Layer 6 of a small transformer language model trained on English Wikipedia (12 layers, counted from 0, width 128). Numbers have three digits each and are written without spaces.
A neuron's activation on a vector x is GELU(weights . x), where the dot is the dot product.

Input weights of the MLP neurons that the questions are about. A number n stands for (n - 500) times 0.0018.
n18: 689560476439714690455560389529253513624480436786387648633569607539530357528432563421660703681856605493509573268511351531431496525483437571512395470600426435714432693463390414592518474510209619322424347562393334590584356416230459643434584653281396934453479517535489707402523575442690570352525380522532218649542880590542539305267592309604359350415253699428383450401427168335891457282552
n96: 603451549600514293524660542492421440451450776479520507397622237543638612588566467536218592744451559771551514512456573552439590381573453333690405575397641713726532684432608564348531495463487569442714652465440356499337278483627535402610676539491424664336489432345728534494586275655413570414503613620464476198547331469472568416504413441390615445595733321508463575322331263283369565401374
n117: 577409657422502391625296397638501407496655590514439567639406460494361525526570654355508591707238357514372547409314339652541472826493608650293378355426630166558316455533694476559713557237516557650426447594338384599547581635395428382499325428568284355740339260599668604580507385473681878694358526412464545478599354525521260527694405582586257382581397497588697288633531452540828559511468
n143: 626692654656418361301371203433501707288732720575500517323641528637281828450613696446554567445544203678336568504561218773477360481225194689278258225464512445510545457370720546420588662793500642747531603483388571415383368435640556534579565589669414488502397550421368649614466552482742359397345350715485469492280616413559499127618146484695732452453489664457665871587477127519402380253371
n153: 537702436897540477772578460505434640494460445517329577569542520301534347590635487541466218743323270582658426564507609551412420569440401272414435488521458566298567531487361383921515578387540326644319468435532694502372374565547488508580575521539449467442629593603574506437508388650481640419451503389947230958610487301325540450420482234501368724758452535613552514466651347350532298528312
n193: 617451378578737642510602259570358351588502588547395569431834428452564489751333571573354681526522541344414498519571635313371579476386525462594485529529612393522492390471690457449496281592334747447421453590562474576492536453502473657595505605393382562539546535500599593332312498451401599703231644515457420384250754358588291679161516609497461665493309531529297490473631485553454492775408
n228: 571735402248338618537652545425622690508442324596484444430477518531444622449402589393621512454481728511478700491445376430495431741503494569255521679524394490402402343525293548602444548495516501524606500534368537759531428441413765481467475224691275483440453537441590540347508457696675263681474727344538231621578463700575418334522586546305452569767544475342468381450686564421402508649435
n257: 343528515228421658654873622663305159389468503450410378545519286198384307522556560469686343299393525472437383482435416812181591652686461516569460769324346502357472407555359330408517694604406634696605298536448472624448432242429421532598626502460669536365586339586424324523291529519629743474609415446495784495676603483519767421402496194590598636534355458636565596559412452497501419600509
n261: 380757699619413586303271567589440493396617421808507485480490604475713763633510765596434373506403665562344362507297562575306390447209650581584311693449339650415274487378555396786546471415554554430595367573537312576288520402391512602478437802687413418550365413463537488730192390471402530409559556410329563791643516559489303501528489709378516305500381407523722604572821247633293352459133
n266: 593526362387427365362513615483558434547789214451323503388410461419452362510430653269578695405207394468349392292585591793463708428690764247731450470357549432543387626614603673571563436438443371393557502358261561561449572618561397437619378482730665583227748275526511399769564291218497802371631426333416352588778418247287806637703552498476480633584623276744389489508656544562693491375449
n319: 662401294491512396468511553419721720500412543559510370445535346529512414459546532549425683311252636564745515528573585416340542368188563422383458566401567498735460370555571511262536544550649560713601492241567468557190596409537416593593636494598812665631471530585552686521488289377697485379453535535520635470350297585563375457425579161539564590360732675522577502549568442125499605621613
n342: 504496287576595418660448377385425656448632482331461310435519459722390257339456663319484426273433375370434246494525438745550466490461585565581390434517608391514246497560706488373569483623260441492673771573767301546603669432416349447505330620558633705418515586703613419266491546555608588699494505489620479376465574852745468523420425452536505539562261491580216721571593494483737334370299
n398: 604398334641345398434539599839865386496532542539575435551390624419378291587582237563283412475519549558628390491692451062702370505598456444566537695482396534486440586753500456544466363257129532304437600750409530693329576519503578350508361543621523505532600501170655463568539573480555599519269551456668503699243479558419732364613518635415297438538538466466359628581470501542699381663524
n408: 553250793524593622559490314463544552704584627371548391695498500441552680630456593472334412415177399438329497660401613540449438434413387605612586764509533527446688511435676362623454466457461411406715419427515487544399311531480508371780337361635424426330401384376557581635501614528629481317553429526483481543483767556592589682298654510682680552561543357355526671524571491278662365345279
n414: 475621675690552616535482240562475468515227475451646324351463557591414458558397847462571577351483454448392477486408616720607617480464765475351391222495512183503681567333595707399493439369501623547521795632545349365721613329657359269426481380640525688275578646442549593623519330517463720450572440432455417528558550462622324565640513515540460464494497572658403664703336381402142460442262
n435: 471675540470587538764440521776446451673531715642367508427596369546259497448585360694663537629637641414473560508262375468717451375380556395365489641273600839474420448458550575495262384576621342397567452649435654477538580722509519541422406310703654531464646454518488502386549488624529459365458457441384442567317607667096720460379566333445390404526346585374492531532578511578712477321338
n497: 567525716593592524610454363540413571483622545614469319502303506440580361316509395616506671242407400552720564554429537752437293293362388631512372760424451345370553520477786562642376447506407444700731354562579348376428365616489988395576582400505450605472512224414518299603611459624568405546460662389476310394509454581597334627610282434523506629511525392384469498598666440387408684421600
n546: 802585482436449502526342350640396464240650570531531456431223703395528523372265607376546682274387390528486237620646731604398699311625561509575506765272730505242496385578524587608473586609508437432595528646400357438188279498578468431712671432329292496421385660738664511346477545409550635610619642435325442501461415380482339500447547460490407484329564578641633572619449547319611742470582
n569: 523305593498413220337442616405421487431674377371483436523517495447453432485491422823238638419687530464490342431397624567644446600530651633629490558409499419381566492496585516542474357304655493118553559594454489471694496707562509586413658553536542655368324369775556263440465620678908516359254588497604582555299489323444581479421522474546624285667471428568619553394532550503641412464432
n583: 620410473456582425339531348562712536382499600498322429629609528516454648629335614384575522625649548214594627325553458384495682448590330477269420635375519486656262593388359526308624381513508473716465775453603448558411518547517508314461727554440474413616682332446714454421364545172324463713466539664535664375747434388648404581657509534558305618549263547548700414546280400875181494408629
n584: 525819428310618587440454517419552333609469591340535613389310587392262661517542665352446665287542520544480483463478568359431668138539307347536373608549424551396598276356640336603378340455617445493568623501408490329573569537489295545784334287275529500361575719564592669324538581706412404568643611674550389564476682526522536553441645689593587482536311548424466560436802548242566323405408
n585: 588164447324427368546369286496574433839585580403474330477534364425587492451598297316912644384518472637605466514499542556458626427599768323357467626395694632576652205473575652447544304718480544542424381540405305428619527484480622494313521407611554414597454455565587451549510467592626441448703389444605593376559335466321692516447511598711461546546407604641384570531661426356568361381389
n595: 288442667492435304468720484569699632586512444384474509503649528374450587517470704505238462654466505646382624593214696567605687369371444344367615500415601715273515471690700390470470622598702488470636418492653563475630220294522422473622350724551729517478489360441334376481460459513351478515466534416538505574323676408865546140406536373479388613599583385381871312306595551375581459390430
n597: 511453439705504551351412770585559387396569395434246524415605453477826432461681388398537582623652436348534536155554434412630518577640363486445489561504413463641446418497566714481605362534431430514432556457806445560962495250582207559550409428629432222498351355689558441379391368486726661541354680317828262613440305432460408381748437580311394505632453416457440495466381401550628627419643
n620: 589410520630921352316543530513437447688448576161360443610559542519519552513508488760435688472513414482678605211279576762643528519691618579684812509576530457721445472585532486532751394483230843463299424374381590151571425687311601452327525520641305494514305387380708304701547542590513596532591441622650545459354543471339463244424261528461652376526400556336638608359491704435568360443760
n628: 649505569308456597436488704625642451598454486564449397188676490543637268712543323493492519610335577747566598407593474340605740386578432468414362516355465643440757569628566473393486584543701472485464222559535220496445582557551464635702392323617457562363605407592802457620399552444639375177565542517636681565291477475422235540348702472513537253669473443399390397433804410531220626442537
n651: 408421460555579836681706576342355337542802738343444564510490582469396567198643434611524396444448409563611765417346704428536419497745660377484676662450288434310536539595565473347449329394362539623373296310311586337597631416488492355565253895387467632211410359551700568194444504453376452181471625480422473311446682497495720495572409590466485565895401425528705773441667413555653331405597
n664: 513536569374720630599305342643662405325528376467236722484489694571756664520343514584499791580313502546720524370319460689479283434662605312780448523506633403386693500487765523394538395679382297540498518581403298427565513617380765611669483413623485444580428437543452641412327481588436457338477536431656245432417441431682516395510509545454504493530340630222515313484416643536724527397511
n670: 512489741523582403380547547644499453534504451651495636440286194396476334397569582478462425687680540458543562521297633524418802545599452681450433438524509503498436437488624349595563521486523425452524472601354622600480497281394387632437540374635299618535663283383443479480457485556400584313621542477505631436640410642533365587472448382645636676546382445542429361437230519862472733612512
n703: 587618498505424444644802641432533369566621562503413407480560183631769637439508652294478639552388474299337467628600394480645651414746466575599335617579508573494486405558501602583487344492543567583703266410329484652374349508643542373667396515394269548174429724628599469600566597518336648348359515460318388510612360450670303582616467486442552579590416630336550509486439759461492294309610
n750: 390369410411490450522566547465568375563443571389439512352493530336237464517635624468572310469359541541419875556482331590349642580603748533543437441435431549338357632523751524622625554609384466627558483485447585423427531390640434565494421588513635390414429256629661273313370354569532613593653602453439268500664554569663383422603509686542660643641281472581604591515533422244799527446654
n764: 692636352662686407410548444555486702468601595558459255351501725513607515633463434523339259433432378587569679704335585459456550360405365604538406565549530635757646432438611321479140280453390449725662177695474520630444498413590569442540593627614607392323291309473281459262649610459601374548636372634474540379225592675579376458542398701426339527384420577665497718429460284581786514533420

Each question shows a token from some text and the vector x that enters the MLP there. A number n stands for (n - 500) times 0.0081.

"930": 467486276499359482358554683453339511625429578435654791450665626508455490584772467447568546396430561296369467658620632438377373633463572662497837689596627402430555614439499506391481541612528372697529404489564648532505572536449501688550492446392430537452580346627269475482612376544360575491494423375484677463415438573385499622607249496463570448440587298572381282498508385391377506342509
The most active neuron and its activation: n257, at about 1.7

".": 474513303435441517490491674500444547643386516465769727594608704503505508620615301550503523442415480344413512659569557574422393482437615665421659574676619512270511567334419501422465675531625458536407516512710555496634443479363687616464385476317275538447645377682387538472576392421392522455508412529540520528613504610433528570616206527489633433513539262584398203477369379370501509341470
Which neuron lights up most? n153

" crit": 522411347325539490490540659558397617550521516364718695471559645548529597531690382401419384417470502298589455636636509528388356564317694719472709625698604496300455590513532400398379500619644515557379577506586600618572453542485506764471445517428385491498672666611510396488610401484364512545439417458561550496464568757438506433533280561440467522341615262609297333416437490278424461332400
Which two neurons fire most, strongest first? n342, n228

"19": 455396343361503475313571626421395488683405573345768695559745784534527566588726384466460508442424438278494499717520485481381336545519504605485693482562777426384569505361487468381532531662646422613472503479553540622484544572386526616456442502367317554461595431590436411504639457573387508559452448509567630480565476630386444616668284532475518407359706397466298332527449447292483482388472
Which neuron lights up most? n585

"av": 491475442293474508203524606446384600622300509491735583671577660459433509474628533360432412428494525425521585658577489506396508504500592694384898607578826509254596566343463414447455525659630464578380585482563516453496487438478484595369411467318389345615617606578423524519587354460429499485468466582514501507539459598497519706672368568508544297421694343435478156534362324538488585454495
The most active neuron and its activation: n670, at about 0.63

"ing": 411406383527440545372480599523405521477543480550801613636670717596468442529712321612461555403445607264440513543613548405419314418433676695439696588588573493300582570442546588497390563578591419579386458416583579593586537411387621475577439570313346475545705591464448612495521378407348601420456420524560525484412495643487514443534261657402521392401635274676413275535473460536453563296283
Which neuron lights up most? n261

",": 419468354444377569377369522515334468719551476450716660532645656403569639692569367532475463468434540325354628627533600530415318505438687691473727669512654464272611626321481385447380632544549424610439507409681624518535579564442617648498503548457455459459658383584322527431624434494361581454552401457454670470517449629401423618600195636389575399460480241555424284483414475405507502385547
Which neuron lights up most? n261

"6": 477480321326387602336399612478479529682524503407745663617642694454608564665649355404510618438416611290375562589654575466367283492505699661518717545600687499386553584372505534484403531678606414631539476446616519585573542488322594652502436523287347527508621439645403557490452357541332459448451465504553546506538490560456447608577277532345536317366704407457547343423404461351500484324403
The three highest activations, in order: n664, n261, n408

"ust": 425490362375519582299558498553333629489426589502758600588441715422526413506588438471571457516483601298345622689452561504479386517515600715368746606658698463289512550436520457369376688624737368733433623479558554530477489573387379562540379483344328564576658575579306493571619339451433515580452377560535410444591462517463483610618396457472432303357620335541401345540466385517376471476518
Which neuron lights up most? n414

" pat": 463399411332370539442460586491267586609513558528818621498561595508457596665670403458507493418455561247342534678543443501469258546339623668589701584718735456324505639525467432358452555584536501528335432409636626591488490628461615717530550452345361355555734539628472588388620390429356585533449463594478633449456466655482490606564334542473496369383538256600418327483483415382486398373533
Which neuron lights up most? n193

" Sing": 495433320370444510342428580525331648581491518379803682510597664576626604531667422550435484419414469243391608614653490477376296472462719711434659609549683501268519485505512486452361648667699404646396437570460543631524536598482536745414342545400372537452609665561400523431546469466348629472414368585604453543392349530361481614533298427483486467424549311574451364619422547388486415428450
The most active neuron and its activation: n546, at about 0.6

"ight": 399439364316374460393550617473531490660427502310827598535603714550420464608617381599465458466492360384446449646551470568493318544385735541538703526468652577320676655471462527395470526543593344598528439399525624591565433534362528666561317483398413479574716406417309599470692407457453584553521466496574584469516490677428436606685207628447481315481638379577340254425470463352508467486509
Which neuron lights up most? n595

"air": 403540239463378528360526669501494501613389552485722624577600800472434456491685424490463459432483500344526452712558471458436304588490536632509717538643666570233604595449455490399468561449591412602409519482552641689598492539340530585590408453377236545485601573498385565486630303444410616522506472488544518464455335692352479499590307541462531353492738398600384270599432406393459449505542
Which neuron lights up most? n398

"ional": 473490357409452519381505532478441468584456564322745819485622788471399540584677419478494451357469364255517563690530492445420367573359619586469657606551584526249533606362395498417469448609618444631462561564557522590583458599434540606601360466414415560416621504477440560432628403599496595580520602512583566450450467607509415501646176530413636400498557298689288196435366581329525568444440
The most active neuron and its activation: n584, at about 1.9

" Law": 494501350370441583357659639436337693523422511438793753545484592435505609642657335545505429351588523303341465637452424565383427573423667673451741577568663430229526578423386485431267610680459456625406441424542602602543562466479489710503425434377344545558657587505462545554682395507416678491517500586530651531357484642489490622555240524479542454433481378417444255481423448381491412405429
Which two neurons fire most, strongest first? n257, n228

"'s": 515493376399373502280535591513382590600368503416733730651594671454381549632580440483400483360480457303428604558546632508433429367444689655470690576543543503350563660319458401324405576727663426605484472448641575559600517499400628677460594351330362542548663471465450557448523410476456588468413428549590494596501513764426426668628171582526550447448608333600289220463421430408379510481499
Which two neurons fire most, strongest first? n670, n497

"abor": 418411352453360382394550571579326488609274565495868585510509684521443475530780362478399425377437470321517471622640548453495398616453527631435776618664636506350612669370572441336430515555621452631466414507625579623648517450517541610513392569533367578455570582460458463386724376556426534441506466521635566456456516641481503456615350603494586326459684318608316260446368396402440473429368
The three highest activations, in order: n398, n96, n764

"ing the": 550484311469409514418476539584392540558521558410706716620606729562396533623623342525436549437490567269496520586507538412352411413403644750409769613516568614271513623349535496436370536657695333610469505437545588535489423511475680568508431388322413536523642524644403597442596387592400532584492515545487561505461501711429444491574216601386495363420526271661322252472422423386484598359487
The most active neuron and its activation: n435, at about 1.9

" St": 563450325363384574250485582450485495523460610437643738559659579463587512636648418532473519533562562207374498579561497498426453470446586665485763593642608448326560547466413533384376610617600364557503493434614579559627461471456490605490507467290291509422578735730425433444776320521534654429487424544567450476527510673378522587695193478454595452415559399341326321573436425346466480338486
The three highest activations, in order: n597, n703, n18

" contract": 405358398436396352429626690335369616643455569376835730640480736474408556531629417539421440369445423304394532610488466412470352582383684730489671482662620562381564671434538508433454504537664380551428584430565546561509496592479503669600502505473350466425668480696374478476652338462418537465439516571573658504478472648367466570617245527403577375450604313659375311477442382394513514407425
Which neuron lights up most? n569

" their": 548423360456318487458517639479404615599428513334813595568635695546413486681635395464371584461458474230462561600585618487411424415478654696443685542485657526378532575357515455337296541501639422608536522416599588546565397587455653648487466410323370612470677518542560492434520410541338614578519547529553563572442504746444379578600133485508539372415548306610410258473366385375416589399466
The most active neuron and its activation: n96, at about 1.9

" Er": 534553375349448542229484659491430649547521506491709621537564707512487584608645463532431532402486607275475554498478531416425409467421605664452846562601702455268511468390460571345337603679649483575498520424621588645546433615558576598509527444298335496589500632586370565602672475476449583402482375577519507422541374518469562639656181504376552499340481313342408275530420464397479424278482
Which neuron lights up most? n143

"-": 516434267410415533313498544498289629608346539488751650586650741401441609514674336434488497491584343175416561545513535525464344513430559614534760548562635557353591599347421447449498569600716499589434440469564528615639478578362584605533462458535347652500607478582318405502719471524411511444493459525578628410582500679444462503653161512451541359409611334531372358546510464354463448432437
Which neuron lights up most? n620

" of": 592437424351488445261487496431544621546423479498692673555632668410572515647649462398532481433434426262412585584442510443386524566392721637493771600507795455365613599405389445378452488720543464552535511383546649416467510671462580671519450395382504506428746483738361477443588405451414644491400334522451641490502417700457519504736205559411619489451564314394249353483399502465543450455499
Which neuron lights up most? n266

"p": 480426358416402463214604619486393584544483558464794497450657749520600481673754265501384444400488470263437586541702535518524455624480570586531617540644707478425613448463432468308471479521862496537291442516467564493592433558400562624397581495476440545536521600500366446500685384439441490353491561552578625402482487654418472604610234587513552311374611409517468224518474381395502538380396
Which two neurons fire most, strongest first? n569, n628

"1": 536485316390426530331607639548376435437406546513693642452689732543519450646694435477555546424535495316332511543640598511400287532419640740495782565656638437357600599420462441467420483632559446621481503524576532609620512672424579643490485534305296586473621475564296521412540374560361509494502397468446615407519540638363353458623244582421582466377603405491444309522436418291463551378556
The three highest activations, in order: n18, n193, n497

"W": 564455336340399502411500626509333531593513611389719695445508624485480534519621322547520527504401574264450569642619558564368416400565732633477752573623665479248504580456375503347467657551775320566463525419531668668554417489457626548507474483325307504500600563594299569487602511425428602468541427578512549555469390648409324473702395538387591434519638324419430258540359431381573489384436
Which two neurons fire most, strongest first? n546, n228

" As": 579496388201378406393467602584371602513483517495789590634551682560528541577560390498464549378494572147542508605614499523432413408433665610549811622585648440342585497336510384421287639637685481547453531444576651602504520498464654614451402415438411508392625549594361476489564427454351581441545361543488660616541398492482471494695352609365524414392543254622459231594370466385552484418545
The most active neuron and its activation: n546, at about 1.8

" new": 501359328511375494379517555333362595567476470411767809539620611428465528694588381537448457451370585288373587613472593463469332503440737671484767659526609554264507598461558499429398578636588418582491577527632611497566431569481579588524429477410471534480713539604404474523591323459301662456477497587498704438468519640467372594593300499470543362371550201637318330431483465330503395420427
The three highest activations, in order: n408, n595, n750

"par": 413435359361397422419439500458379473537357513475828672637598723528460502577659401489579524419534312155554508563432459500492354648483516595574759548711662537374646511381504529365485586639644457595296451454566604517675454439484536450444509562484448607505530439361432502459706373547434541591590449495598610440419467558456463691657311614494589377418620308533384230479509481255499482365497
Which neuron lights up most? n620

" for the": 546471328480424460408486529535358551583507570417714763603502693550497492707663414521418483320421431329431574621611589443396332475389635655393732534568614547378502599286478481454372578667713410617444437448522640546482431555442703569477457406322434508409699567648351585455574434590366566607510497490494552557495509723523425597618249628388520451461471280619298273518417298387443555404433
Which neuron lights up most? n497

"===": 626471450376408533355570616475408458669344484291761599441729594489395550616608397458525484407545451346422508626578522576444471529480666683451782585657685487346534749363427471343340557630395397610490381505601630544617474522330652671412470457434376540405629481685364569462713394488302575532484400537565607512467485641410439490621238589424507413425550308509399362441342431412541565435423
The three highest activations, in order: n764, n620, n750

" death": 475487356448364429450480610475335580563370506404770644615597698531477662632609299533437455376508555362346602688470431514515161600439578706486705575520735466258586705394569482437369494644476435556436481462637623489472497614538503663555386564331435577523773466583467444453628280500396598500500516539572583476419490620332475579496349530491594319369522348525367281400431541396506491475470
The most active neuron and its activation: n435, at about 1.2

" Pr": 524422389371445510234615589539577533538527502490763672610580619410627554583630434378488458438537480129463552577532572435485393523448637776456782593593594486300535463474346546331372527623774519500419532511546659538543459638399516655508486463281475451540550537617417369579720411519361603397496410624563619472530388567450483543634156548421526449396598359395471229492455482354555431340463
The most active neuron and its activation: n703, at about 0.87

" only": 450468417408266495374530574411387578608571413359815635605552667528453494569591282441480475571421493350397607627515595468525379497361674707499657582570621578287504668360471497377359533705601362611484526430542560498519468569453616586601335508374336473447662411578456575482647450521445510440537386625515625560550427689390475612688175581406535474495590230608401184465460470362516518397511
Which neuron lights up most? n408

" Mal": 499483333363411476335436565523411516574399619428725717612654719437538514590605467441419520393482510193446581654603568414380384446481647746466698654633719513314569405471377489409323559660621483566435400490538623663530443705484493725450485493291369450503609659633468540433552478467364601430527479518546449495451320641466529624651395498443525412423478259492479344670413469331574402363414
The three highest activations, in order: n546, n584, n703